Layer 3 of a small transformer language model trained on English Wikipedia (14 layers, counted from 0, width 96).
A neuron's activation on a vector x is SiLU(gate . x) times (in . x), where the dot is the dot product.

Input weights of the MLP neurons that the questions are about. A number n stands for (n - 500) times 0.0014.
n10 gate: 437 556 464 436 466 554 391 418 502 591 565 487 643 596 407 700 521 572 491 513 532 451 509 586 506 542 496 382 545 474 652 474 535 491 485 517 391 469 442 424 411 478 526 514 589 495 541 442 490 594 477 514 541 483 538 478 466 378 473 433 339 472 584 462 437 271 424 371 567 525 493 404 479 415 557 431 454 621 596 463 521 647 619 510 454 520 524 446 476 558 576 477 477 500 495 353
n15 gate: 489 384 500 483 494 595 444 463 491 507 543 518 401 474 435 489 433 522 540 421 459 480 531 610 531 456 509 511 524 479 580 493 503 518 512 460 478 477 498 515 488 532 479 369 547 511 606 529 562 559 544 496 482 453 511 589 453 498 505 500 491 305 464 588 461 600 493 388 557 511 351 438 524 566 484 475 435 322 547 520 534 569 506 442 553 512 588 479 454 523 498 554 485 541 563 565
n34 gate: 365 500 457 441 459 640 718 376 471 351 504 318 534 497 450 362 559 427 526 474 611 479 548 392 568 503 514 497 514 424 555 453 539 676 510 349 677 959 472 526 435 607 367 500 337 540 413 660 510 507 533 526 508 458 567 462 312 589 440 565 370 421 398 557 473 667 658 563 565 507 318 700 427 504 475 511 512 403 407 389 712 304 411 494 558 424 660 524 566 298 398 653 345 528 633 412
n35 gate: 465 545 530 668 606 624 519 685 367 431 543 442 481 344 402 463 444 493 377 484 437 480 626 546 563 373 356 481 371 515 612 510 445 576 335 513 527 612 457 598 596 464 459 400 410 445 555 488 465 547 451 469 470 389 515 656 430 575 584 502 667 481 620 617 599 529 490 448 478 454 434 460 490 641 449 537 538 508 456 459 494 612 425 478 452 581 541 476 359 509 555 561 422 544 564 526
n92 gate: 487 458 474 433 447 613 516 608 433 422 529 486 502 461 439 493 314 439 521 481 336 441 366 518 468 404 515 540 506 573 446 471 479 552 588 402 420 500 625 502 561 590 482 562 579 445 555 533 573 384 548 568 467 502 576 564 522 411 432 409 446 443 600 441 403 490 454 444 447 587 625 486 491 412 569 507 624 578 555 441 401 493 505 582 438 520 467 618 603 502 557 521 559 530 579 619
n94 gate: 454 466 483 498 475 509 648 398 518 414 524 476 509 456 480 282 378 407 460 424 397 386 624 489 441 489 589 461 583 566 409 507 411 377 415 420 630 577 514 528 518 471 535 487 593 411 461 634 454 538 483 502 321 312 479 589 445 380 475 397 521 491 511 521 420 514 613 513 382 483 554 502 551 490 510 590 529 487 391 443 514 505 570 626 410 495 479 509 533 442 545 432 449 659 519 429
n110 gate: 552 406 527 558 413 576 511 523 485 563 539 558 439 542 434 425 338 559 431 568 419 527 631 400 498 511 460 541 539 470 519 495 540 534 487 335 406 535 630 498 412 426 483 452 589 548 553 589 561 573 358 573 597 573 543 423 543 386 489 509 415 483 717 564 557 424 569 392 592 544 502 521 516 433 412 527 493 544 533 507 515 523 410 573 365 469 502 520 404 658 488 596 561 507 556 572
n156 gate: 562 344 619 508 614 541 555 593 425 306 543 398 507 644 598 417 375 692 410 541 538 558 668 537 415 370 485 388 539 455 456 573 570 400 627 480 460 459 475 471 520 548 400 551 406 408 552 444 430 460 444 537 558 431 538 531 636 463 414 443 450 692 468 581 440 476 564 430 490 565 479 469 536 503 469 530 467 481 408 529 515 547 511 623 461 497 460 632 488 521 493 502 643 309 432 440
n157 gate: 559 529 507 573 420 429 488 466 459 420 400 393 504 483 521 444 521 530 584 645 555 394 423 516 467 476 504 451 456 578 349 525 498 592 488 438 350 535 443 546 515 440 565 445 443 498 498 438 482 481 447 597 488 427 382 545 502 292 508 532 404 552 552 450 584 452 356 464 538 491 442 496 391 630 416 547 308 453 484 554 449 616 486 466 445 553 437 481 422 554 415 467 508 386 530 466
n162 gate: 571 487 438 545 529 440 543 539 473 436 586 458 509 486 577 420 442 479 485 545 452 433 498 496 393 586 337 512 353 527 483 514 429 525 544 480 438 500 545 616 286 531 548 510 583 463 509 390 524 592 447 474 480 449 625 458 537 319 548 665 441 440 459 454 595 571 405 451 582 533 533 463 448 656 340 452 422 392 382 392 531 424 512 504 472 510 636 600 475 560 535 434 511 397 492 433
n225 gate: 467 377 391 645 470 410 407 533 500 556 623 448 570 452 545 430 498 461 631 495 520 611 572 524 397 529 438 610 516 516 386 540 535 404 575 431 477 484 516 564 279 445 600 580 431 457 626 549 598 462 516 498 456 450 519 576 438 446 480 482 530 511 599 396 536 534 453 654 505 546 604 383 423 443 567 477 536 551 488 515 412 541 451 610 546 643 533 653 528 469 656 500 398 638 434 496
n238 gate: 580 561 399 483 586 516 462 656 597 530 514 395 465 493 475 640 567 544 652 461 519 675 365 691 500 588 635 677 409 758 510 327 473 493 623 552 418 586 321 453 312 440 563 273 605 564 536 513 397 627 590 615 727 548 590 354 363 437 468 617 533 519 482 439 544 516 639 437 542 538 421 440 507 372 507 530 287 540 581 458 503 397 514 436 757 662 370 464 424 357 494 553 571 730 430 491
n251 gate: 460 533 346 476 537 630 410 626 472 571 561 459 389 471 509 416 521 564 311 461 625 643 531 510 572 470 342 477 413 509 448 459 456 518 449 388 387 584 556 445 446 571 629 343 629 479 446 470 500 476 359 434 540 543 495 607 518 691 433 489 592 477 502 603 563 500 399 526 474 489 519 589 364 497 492 268 535 373 613 473 471 547 384 465 454 500 505 646 339 699 562 363 461 613 623 502
n10 in: 460 546 484 404 521 538 461 423 559 540 466 535 633 555 421 690 512 504 473 552 446 436 527 542 534 519 547 359 479 478 590 457 568 555 489 579 459 466 448 534 473 447 541 485 597 466 535 434 445 520 447 423 481 564 545 509 398 411 504 563 447 468 525 532 498 378 508 463 544 498 398 455 441 471 508 391 461 511 599 492 529 513 645 440 449 444 533 356 543 507 621 432 513 553 428 380
n15 in: 500 421 495 482 480 588 575 481 531 488 507 494 445 396 347 405 447 615 443 494 455 505 521 500 466 559 615 493 597 466 537 529 542 541 595 444 430 442 497 441 596 593 438 421 452 457 550 549 491 464 585 518 517 491 505 507 398 448 583 496 505 387 422 520 459 498 527 504 559 535 516 482 458 522 498 486 498 626 584 417 506 506 491 389 514 458 503 508 483 506 537 490 484 478 518 445
n34 in: 396 569 497 346 511 533 562 429 503 447 424 272 503 531 493 379 603 436 575 532 573 431 458 414 506 625 411 538 521 431 513 388 532 689 476 433 549 756 473 392 286 521 403 418 418 544 448 548 639 572 446 532 422 452 571 550 261 549 518 472 315 473 511 563 395 473 623 687 536 564 321 640 446 460 436 621 469 422 477 471 686 500 464 630 627 402 503 557 540 404 369 642 330 497 478 393
n35 in: 582 451 339 414 417 518 547 391 607 605 529 435 493 526 420 510 554 562 608 490 529 582 452 381 537 542 488 508 523 492 527 451 515 329 599 320 491 531 502 437 586 481 530 492 530 619 491 608 591 610 503 617 557 354 645 476 518 400 466 554 564 491 412 401 500 516 539 364 653 434 456 394 522 335 483 407 416 380 590 545 471 366 615 477 498 530 551 519 540 582 543 626 516 507 522 454
n92 in: 459 508 480 382 521 587 519 550 485 454 457 381 552 470 485 464 427 468 521 499 487 424 336 522 513 487 553 517 533 575 378 417 522 574 535 462 461 533 453 593 519 583 429 632 547 512 510 419 550 386 428 575 502 546 548 503 560 506 402 477 581 546 491 349 502 452 482 545 422 500 576 451 539 381 572 518 590 596 592 538 353 595 546 423 438 502 530 605 518 489 556 510 552 546 500 546
n94 in: 532 435 435 473 513 460 596 394 572 485 369 490 544 477 563 383 462 397 477 424 439 446 558 490 573 522 653 429 559 565 350 476 431 438 427 406 674 522 506 536 511 689 462 505 525 410 468 604 480 513 528 475 334 395 547 503 491 450 447 471 539 481 518 528 415 523 579 449 389 444 558 496 567 521 436 552 502 363 495 412 433 402 616 536 427 459 496 555 564 460 547 413 476 576 416 376
n110 in: 600 434 502 508 504 540 502 498 567 544 448 551 446 535 555 470 396 512 448 560 457 544 613 395 512 578 584 523 535 459 416 451 508 496 527 439 449 570 587 453 507 464 463 498 602 583 541 536 442 508 399 549 554 590 481 429 498 438 471 634 459 491 582 538 580 500 590 521 623 477 414 573 537 482 452 574 544 446 512 571 561 485 431 444 415 500 557 493 494 565 515 600 583 521 471 598
n156 in: 611 466 578 558 673 550 553 558 474 318 441 442 538 582 630 431 423 601 383 552 553 584 597 521 477 434 541 389 514 422 433 544 500 404 601 522 528 461 425 471 490 470 396 582 457 377 500 450 391 416 493 541 539 493 531 535 561 564 425 469 473 576 449 561 514 526 525 505 480 521 470 528 575 566 496 533 477 559 345 591 529 475 421 569 489 521 485 575 465 496 451 515 605 362 444 439
n157 in: 597 456 544 610 401 399 463 574 454 470 492 448 508 475 547 400 540 560 517 546 528 433 417 498 403 541 494 399 504 526 443 559 419 588 532 515 402 539 498 539 487 485 576 471 523 544 537 462 493 573 505 537 418 467 555 526 601 407 560 607 496 472 468 490 652 534 464 364 498 597 524 583 356 544 407 522 487 427 395 596 476 567 521 519 480 600 500 561 417 610 523 472 593 478 578 408
n162 in: 477 450 413 452 484 599 520 505 429 565 557 444 487 608 482 507 498 539 623 473 485 409 480 539 555 448 438 494 365 515 397 453 467 519 500 520 449 394 441 585 459 659 507 549 441 524 534 558 493 575 476 658 587 455 419 434 514 510 463 547 442 386 437 254 424 345 335 316 459 462 560 454 356 564 448 560 505 464 407 340 520 423 580 472 433 558 428 547 550 470 458 433 645 486 348 447
n225 in: 502 376 416 615 468 395 429 470 560 553 550 481 578 412 514 417 548 418 613 508 500 564 566 500 426 604 538 561 572 469 409 554 548 417 566 422 495 478 473 594 363 519 489 634 458 428 575 533 607 498 527 540 432 467 451 580 420 489 452 568 506 461 571 420 467 562 427 640 589 507 478 446 487 437 511 470 566 596 444 527 469 571 455 573 555 584 481 581 624 400 638 532 361 519 470 558
n238 in: 507 560 464 529 602 517 397 605 487 500 534 456 443 569 511 580 525 630 554 455 566 601 463 595 467 544 510 659 450 703 615 431 492 479 557 643 431 414 442 459 402 442 557 328 677 529 465 522 471 516 515 578 607 465 461 458 396 424 568 491 428 555 645 487 452 458 518 434 558 460 580 429 468 503 534 575 361 652 478 438 562 574 570 617 630 570 286 390 508 474 484 556 507 665 367 548
n251 in: 452 471 470 357 545 518 513 555 519 621 546 368 389 421 517 557 416 496 572 455 582 557 416 485 613 541 446 437 438 467 399 439 404 539 467 381 455 447 544 561 533 561 562 456 618 442 516 327 489 473 410 359 572 488 541 533 623 558 506 586 584 463 401 523 495 535 484 528 529 462 573 528 413 507 568 457 518 363 662 588 634 545 447 474 509 451 430 580 397 564 555 409 623 571 564 514

Each question shows a token from some text and the vector x that enters the MLP there. A number n stands for (n - 500) times 0.006.

"Q": 574 553 467 505 528 539 559 449 563 472 495 643 552 420 564 522 533 502 535 328 522 478 472 560 506 565 639 599 619 344 529 498 539 472 441 626 520 417 481 486 562 609 528 555 582 513 484 486 430 481 519 552 532 328 560 585 475 545 580 570 507 523 370 483 513 525 506 595 510 404 422 528 467 360 336 409 593 376 498 364 433 521 454 403 516 463 522 376 439 368 414 478 398 490 441 471
Which of these neurons fires most? n157

"n": 639 468 456 444 528 511 523 548 490 503 534 596 445 431 477 495 620 454 500 553 502 547 470 490 486 569 638 542 563 742 504 362 377 519 577 507 490 565 450 481 562 411 531 523 462 513 497 426 544 448 503 560 503 379 384 548 595 422 452 708 416 450 377 490 514 529 486 568 411 578 485 481 563 573 511 517 472 507 510 503 533 455 399 345 464 518 549 458 514 532 312 406 416 554 610 463
The two highest activations, in order: n157, n10

"-": 688 431 512 510 516 519 498 526 667 508 520 399 574 522 399 501 514 470 391 531 535 582 446 484 611 438 496 465 510 378 492 503 379 551 523 460 511 590 547 505 565 573 518 510 446 431 504 580 527 547 476 604 510 569 454 596 472 535 433 527 528 565 409 511 534 539 492 463 518 471 525 572 408 571 456 453 468 421 495 423 359 465 535 380 471 540 654 547 446 538 463 503 479 511 492 403
The two highest activations, in order: n35, n238

",": 606 499 390 498 487 444 520 548 517 506 526 79 517 459 478 466 512 519 522 562 505 495 503 522 510 569 549 435 440 573 431 439 497 461 450 484 412 547 492 531 373 507 481 387 438 559 521 472 481 517 429 476 478 551 471 596 574 344 375 620 510 508 497 516 567 563 452 513 510 419 476 477 371 528 473 406 417 480 507 596 541 489 443 256 494 510 466 515 506 613 588 608 530 506 543 540
Which of these neurons fires most? n157

"a": 613 418 509 458 522 467 497 480 504 546 415 520 511 576 542 499 428 436 456 618 578 505 582 558 651 545 596 638 526 786 441 515 389 499 510 311 462 395 515 428 429 559 559 542 507 492 599 488 531 564 488 481 524 512 531 310 463 485 380 502 484 438 422 372 563 589 534 506 528 543 494 519 471 481 388 526 552 448 487 494 535 503 414 429 560 490 578 492 551 422 472 515 468 581 535 526
The most active neuron and its activation: n110, at about 0.21

"b": 608 505 350 523 466 444 532 522 546 572 450 437 535 458 475 563 600 486 532 567 633 489 438 501 400 551 587 518 464 528 576 345 373 570 504 482 543 546 404 397 567 546 517 502 515 486 410 460 555 416 504 542 469 470 469 419 483 380 565 599 508 442 302 541 460 554 516 594 487 516 594 560 428 571 490 461 496 556 493 543 375 491 441 394 440 472 577 617 491 345 546 356 465 576 550 653
Which of these neurons fires most? n156

"B": 588 532 415 473 481 468 492 493 590 541 428 476 536 408 528 576 346 592 519 408 567 552 430 557 484 651 493 675 433 325 466 569 426 504 534 550 489 431 497 482 437 506 493 494 574 448 479 499 472 524 529 547 447 414 568 536 504 437 413 622 569 512 423 544 439 558 529 603 533 507 552 559 563 477 565 567 547 393 396 551 312 519 500 387 487 473 524 540 441 340 477 468 491 619 487 543
The two highest activations, in order: n225, n10

"ter": 658 565 610 401 530 475 536 610 517 484 508 572 541 504 457 470 442 472 536 626 538 509 380 459 513 525 562 495 447 402 498 341 446 345 566 492 483 608 457 495 623 500 487 436 410 385 440 494 507 654 473 525 524 530 364 384 489 535 494 627 503 503 282 488 438 505 535 526 412 486 515 539 503 645 529 438 491 555 531 408 497 469 494 514 506 462 675 537 540 486 399 490 526 456 520 651
Which of these neurons fires most? n225

"y": 718 480 432 545 537 384 422 570 580 443 527 636 547 439 545 479 563 557 564 524 491 440 432 508 716 532 637 452 477 642 456 498 530 588 589 420 456 637 487 482 467 423 538 487 455 500 505 453 496 531 558 444 511 603 477 456 448 556 445 536 457 400 500 336 510 439 516 538 568 533 465 557 521 482 467 413 571 443 525 444 471 489 527 460 484 542 468 415 496 446 453 470 510 554 541 555
Which of these neurons fires most? n156

"ci": 537 562 574 522 484 497 536 593 495 518 511 701 441 427 447 401 608 383 507 561 498 480 356 407 453 462 595 469 431 691 434 475 482 483 433 532 481 651 517 484 539 557 525 388 482 469 451 496 552 503 523 435 517 543 530 481 381 470 445 612 499 475 396 389 454 665 507 499 562 430 540 546 425 469 690 519 582 491 484 484 504 448 469 460 500 542 461 445 610 506 589 306 523 462 459 487
Which of these neurons fires most? n156

"hy": 528 503 445 486 477 333 537 641 590 464 427 624 549 461 510 472 554 536 526 535 419 556 381 481 691 594 667 430 495 524 462 504 535 536 546 473 437 432 548 391 472 493 533 376 442 372 428 453 456 468 529 496 444 598 497 562 434 496 554 469 536 444 406 395 479 452 561 573 526 435 491 575 430 416 477 471 512 555 478 582 530 496 436 485 549 467 493 396 564 355 493 428 482 518 575 503
Which of these neurons fires most? n162

"li": 592 552 570 553 497 517 549 616 558 564 518 526 418 483 425 528 490 448 492 681 662 555 450 629 574 496 575 441 477 641 460 571 451 494 550 505 448 496 549 513 443 537 521 509 399 535 488 554 533 530 568 457 484 674 566 432 525 481 483 532 546 440 422 420 507 543 479 502 567 562 392 543 609 507 745 421 466 434 548 437 603 438 491 501 517 480 570 360 537 412 396 447 588 440 487 473
The most active neuron and its activation: n94, at about 0.12

"47": 762 464 474 538 496 509 486 419 551 537 477 496 540 401 383 452 496 538 500 612 587 482 500 491 542 555 512 538 537 417 541 357 446 454 527 520 488 559 475 550 415 486 507 459 570 483 519 526 493 497 471 519 541 370 586 508 448 472 509 770 531 537 565 448 541 587 496 443 556 545 450 522 391 524 429 430 557 380 495 585 475 447 397 446 425 565 518 437 420 406 468 549 499 577 466 491
The three highest activations, in order: n110, n157, n35

" 17": 652 441 540 347 474 526 467 273 547 515 456 437 493 427 464 489 542 536 432 552 655 623 476 483 508 570 549 564 483 324 473 450 455 488 591 453 476 519 486 566 559 566 509 458 500 378 544 576 482 507 527 558 544 440 587 539 502 583 456 601 487 452 495 488 529 672 477 432 486 562 442 529 421 538 479 472 503 585 486 564 575 483 390 331 403 531 479 572 483 461 544 663 551 624 558 572
Which of these neurons fires most? n15

"lic": 484 515 676 387 492 489 482 527 525 433 484 383 489 585 452 543 623 513 513 686 551 604 368 650 370 525 486 512 466 631 463 557 544 488 474 487 466 510 528 583 482 526 416 472 428 448 455 543 523 515 520 468 563 457 576 455 514 617 538 696 427 552 361 550 545 562 442 509 533 546 480 430 500 553 624 530 529 479 569 555 480 481 332 430 596 550 511 505 512 520 378 379 425 414 499 454
The most active neuron and its activation: n94, at about 0.25

"or": 612 476 626 486 471 443 474 435 557 469 512 490 509 579 444 475 597 512 471 530 578 512 343 547 553 421 621 579 452 609 532 473 542 452 515 537 496 500 486 584 516 470 527 450 371 407 543 443 582 585 548 485 476 639 638 461 501 633 266 635 455 436 438 438 411 530 540 559 429 471 522 485 471 496 521 538 513 580 501 616 575 500 470 484 530 511 475 451 661 570 391 427 482 545 552 508
The two highest activations, in order: n110, n94

" pro": 595 454 541 414 482 476 563 497 578 456 523 438 491 601 485 459 405 488 472 460 413 520 410 393 406 525 534 462 400 261 561 563 464 523 494 312 580 490 399 531 655 546 445 497 401 531 538 497 477 642 456 473 469 562 467 470 554 698 512 566 536 489 513 524 520 702 458 525 487 517 594 544 515 456 664 380 585 423 504 570 559 475 535 475 448 468 609 521 555 488 584 419 490 482 511 488
Which of these neurons fires most? n238

"air": 575 501 577 545 537 482 509 504 695 472 476 525 564 625 438 505 462 508 483 634 605 545 451 637 546 550 561 550 511 509 442 501 592 452 522 537 459 548 498 525 510 567 477 513 496 542 502 557 456 502 562 510 531 661 489 456 519 567 471 615 369 454 431 552 510 576 582 425 491 461 412 490 514 509 411 414 515 454 567 437 408 541 470 433 456 476 406 464 494 630 427 329 545 497 485 418
The most active neuron and its activation: n225, at about 0.12

" until": 581 605 547 559 496 546 511 507 598 500 460 297 495 389 526 500 526 493 448 551 429 569 579 484 480 521 601 354 399 519 427 399 403 484 457 556 418 602 468 658 547 504 493 591 605 522 490 457 488 407 483 465 532 617 523 355 474 462 574 474 489 463 517 509 478 502 541 516 437 397 425 636 367 532 472 535 483 431 376 492 485 559 516 383 491 497 517 388 481 520 577 551 470 440 470 504
Which of these neurons fires most? n157

"c": 583 589 553 495 465 510 493 431 507 572 538 574 519 465 554 495 637 475 430 459 477 469 399 447 493 442 636 599 495 598 539 505 466 554 453 444 623 697 480 431 497 547 449 489 501 485 502 429 480 548 502 586 495 373 336 477 528 483 512 756 490 393 560 479 613 445 500 531 584 516 512 530 435 617 493 392 526 416 557 516 463 468 462 399 472 492 600 591 551 432 429 427 547 598 458 576
Which of these neurons fires most? n156

".": 529 508 557 524 464 401 489 634 617 494 481 331 573 456 599 440 586 519 466 516 452 453 503 512 477 477 600 349 651 492 453 406 404 503 584 576 591 541 510 471 480 424 520 385 529 448 538 528 488 448 501 482 558 481 552 508 448 389 474 603 471 476 543 501 567 601 497 583 457 518 356 510 413 476 451 539 423 481 504 539 343 499 313 440 542 494 612 514 419 511 654 652 450 474 525 469
The most active neuron and its activation: n157, at about 0.47

"f": 528 527 549 441 532 520 495 440 611 514 474 611 611 388 610 509 480 445 544 460 618 574 477 517 340 562 655 576 481 555 440 303 424 523 538 484 511 563 464 459 524 590 484 509 487 482 462 444 447 619 536 557 446 524 498 526 537 483 484 530 541 494 322 472 551 569 595 478 424 583 469 493 507 582 510 424 451 591 548 361 504 481 586 456 524 519 518 643 519 488 405 500 402 583 498 646
The most active neuron and its activation: n94, at about 0.095

" and": 529 433 353 549 484 434 560 487 607 481 511 92 491 485 512 536 543 457 480 450 502 542 494 467 555 536 574 439 464 614 395 346 423 498 462 532 490 487 496 657 569 508 484 612 500 454 545 456 498 474 467 535 489 583 571 557 483 440 468 577 493 526 457 466 479 437 606 485 559 414 501 485 466 477 501 455 459 358 495 432 502 475 503 459 427 518 440 502 411 449 585 509 516 413 506 528
Which of these neurons fires most? n162

" a": 657 414 545 386 506 493 473 456 525 547 517 260 386 562 477 442 485 529 510 413 500 453 618 361 648 589 530 524 602 397 475 581 426 445 490 344 434 543 525 664 377 526 518 553 471 465 472 506 382 512 562 548 496 578 382 473 521 489 585 595 480 453 542 546 501 531 502 571 459 527 505 473 392 546 522 401 550 464 509 488 546 497 493 430 544 529 695 462 489 534 606 538 531 457 504 426
Which of these neurons fires most? n34

" ": 647 492 463 506 450 527 485 519 525 498 512 519 517 629 496 500 566 488 494 455 511 485 542 456 454 539 526 501 506 90 390 541 469 485 541 524 426 740 527 453 434 521 537 651 455 480 542 512 485 495 465 498 465 536 572 549 495 591 325 504 494 505 450 529 514 548 502 510 493 473 502 488 565 491 459 399 522 493 494 466 419 484 411 275 475 504 667 541 441 483 559 479 483 494 459 512
Which of these neurons fires most? n238

"ra": 575 341 530 571 515 464 457 458 526 467 460 581 571 474 453 480 505 496 510 594 528 534 509 597 410 571 681 516 602 658 452 518 471 421 563 548 372 450 480 431 447 541 443 453 537 594 474 513 517 525 460 477 489 612 525 320 558 581 499 495 511 464 358 559 488 718 492 580 505 477 510 540 382 448 559 567 469 512 541 583 631 492 458 407 543 461 646 476 558 449 357 409 504 631 617 452
The most active neuron and its activation: n15, at about 0.11

"emb": 511 576 660 524 467 467 484 529 536 606 505 526 533 532 467 497 523 469 601 413 550 400 494 496 315 664 546 644 389 514 552 472 416 508 470 419 507 603 537 611 456 605 540 487 533 462 401 497 504 430 487 491 569 577 461 566 456 530 503 668 521 487 328 505 431 476 514 600 514 523 392 631 545 571 533 436 484 475 465 455 437 455 532 305 412 485 400 517 532 572 583 360 549 488 515 552
The three highest activations, in order: n156, n251, n162

"ction": 577 568 548 494 516 541 534 549 584 536 468 584 504 468 538 526 567 473 527 531 464 403 407 617 519 507 549 486 575 447 500 329 653 425 526 467 491 731 496 494 441 507 502 545 563 446 404 455 523 503 461 460 466 588 537 503 395 527 497 796 507 554 510 480 496 558 514 438 568 425 523 496 556 518 366 402 561 398 582 529 524 506 472 411 555 517 450 619 497 589 411 403 406 452 507 536
The most active neuron and its activation: n34, at about 0.28

"18": 693 401 584 446 489 550 454 402 586 515 458 550 527 435 477 552 546 565 458 555 614 470 524 554 508 581 540 557 477 419 500 449 528 479 520 436 412 611 447 572 468 506 519 448 596 560 524 579 483 507 505 525 513 413 617 552 401 609 464 637 551 447 508 353 486 636 538 431 461 488 467 540 445 532 503 392 548 440 567 582 484 477 412 433 482 572 376 478 513 537 596 545 433 627 445 558
The three highest activations, in order: n251, n238, n225

" P": 664 474 482 446 456 535 465 504 566 595 546 694 470 421 509 523 514 445 500 373 436 431 434 407 442 495 576 450 494 335 439 604 443 509 531 483 552 494 462 507 562 535 496 519 492 460 526 468 510 516 526 500 517 329 493 465 511 551 508 649 581 463 470 435 579 475 370 515 477 450 558 503 520 488 405 511 555 553 525 625 372 535 494 385 474 513 624 558 482 520 594 264 503 585 511 552
The most active neuron and its activation: n34, at about 0.54

"ol": 548 571 523 494 530 425 395 602 580 516 439 508 520 626 497 464 562 490 521 571 562 597 455 530 245 482 586 455 423 662 493 422 517 471 467 377 480 528 451 507 629 561 481 526 462 525 457 420 467 640 550 542 518 397 587 360 513 524 451 534 528 529 387 502 532 570 494 518 438 464 474 608 571 546 420 534 481 546 474 549 573 511 336 417 583 533 421 543 585 391 447 297 547 481 579 443
The most active neuron and its activation: n157, at about 0.17

"x": 664 528 576 475 556 446 477 506 573 500 441 515 469 551 511 490 526 473 544 369 486 577 432 526 455 474 682 543 565 480 518 546 424 481 531 390 472 636 519 574 418 546 478 499 514 455 497 465 485 542 564 438 488 376 517 414 585 451 412 624 516 498 336 499 531 574 539 566 430 471 475 436 588 582 427 153 545 450 564 432 349 488 494 559 525 489 425 486 543 421 362 440 421 600 436 374
Which of these neurons fires most? n94

"i": 576 583 483 456 507 482 536 539 528 521 524 502 447 473 499 417 434 418 491 540 530 416 513 555 645 561 649 681 512 803 491 494 354 563 540 486 516 391 500 481 590 563 501 514 458 471 524 525 505 479 528 425 535 361 483 402 419 511 341 575 469 454 363 469 537 611 446 516 577 433 482 568 451 481 459 510 526 511 540 543 479 448 394 447 521 514 566 513 552 372 529 428 538 405 558 453
Which of these neurons fires most? n10

"),": 636 524 507 473 506 452 561 519 519 447 478 176 507 419 439 518 454 484 422 473 400 378 514 568 527 465 643 493 441 626 433 391 466 493 482 512 389 556 499 461 531 510 482 368 524 633 453 548 471 419 457 452 454 548 446 537 542 397 475 508 501 558 557 517 480 537 477 550 534 415 470 557 461 471 458 443 407 477 521 617 499 497 399 263 530 500 512 562 464 525 507 728 555 490 560 423
The two highest activations, in order: n157, n34

"im": 515 530 537 454 506 432 488 525 536 418 430 461 515 429 409 461 567 459 535 547 489 458 495 600 558 480 692 570 470 637 529 689 455 437 592 544 478 425 478 617 467 546 499 583 459 505 457 406 459 550 491 496 475 479 479 495 447 408 552 478 381 552 432 436 464 673 558 515 483 403 497 695 405 445 538 545 519 463 617 465 338 479 417 438 455 547 598 494 520 475 506 271 516 465 595 384
The two highest activations, in order: n157, n110

"k": 619 440 460 489 395 520 465 528 567 449 529 539 567 479 523 497 678 494 493 388 460 382 538 580 520 477 578 568 615 671 521 468 408 596 510 556 404 529 372 388 539 548 509 535 592 555 437 431 494 588 578 516 535 412 533 546 479 493 551 625 511 452 348 477 605 509 480 542 530 486 495 559 485 567 417 468 522 482 528 612 465 483 458 399 554 468 519 518 544 593 354 392 458 539 532 479
Which of these neurons fires most? n157

"ri": 604 550 418 511 518 469 510 594 511 547 542 481 462 627 496 516 506 519 506 735 605 564 448 451 366 499 613 391 543 714 406 556 489 447 561 522 525 514 500 523 404 565 513 442 452 454 502 458 527 517 539 509 503 577 529 456 459 457 527 611 447 405 456 470 466 736 484 488 476 551 521 626 428 402 629 514 558 503 555 510 614 485 523 307 534 517 512 510 662 375 433 366 509 492 515 549
Which of these neurons fires most? n238

"d": 673 513 424 561 455 456 490 508 496 525 537 587 502 499 568 602 668 504 489 553 592 463 510 524 530 500 572 538 696 663 545 448 389 542 451 450 499 635 404 469 539 443 541 516 478 586 460 526 496 539 526 551 569 492 445 474 561 513 443 702 486 443 263 486 466 454 489 532 446 506 538 545 622 573 448 519 483 446 498 495 454 489 501 528 493 454 572 547 530 453 560 419 381 522 510 598
Which of these neurons fires most? n156

" state": 580 463 647 613 546 548 473 468 561 430 474 555 578 491 478 573 487 470 508 572 424 425 601 526 447 509 542 351 475 492 413 376 505 473 576 377 491 590 490 559 599 542 527 467 667 560 398 467 497 455 500 451 496 666 617 431 592 524 454 665 515 547 460 514 501 528 538 543 473 476 412 510 565 512 431 414 570 258 522 524 646 504 454 433 504 524 449 380 552 462 445 477 504 454 631 483
Which of these neurons fires most? n225

"und": 573 628 642 465 446 487 469 510 517 507 549 467 500 533 538 606 550 522 522 484 626 400 413 561 673 575 603 635 538 479 524 644 571 514 484 415 431 524 519 611 507 540 495 433 452 440 491 507 533 521 537 480 520 571 585 377 464 458 438 739 465 578 292 512 432 474 519 522 480 470 453 589 469 575 437 418 502 462 496 457 231 477 503 518 544 463 510 437 481 477 516 490 607 463 478 577
Which of these neurons fires most? n225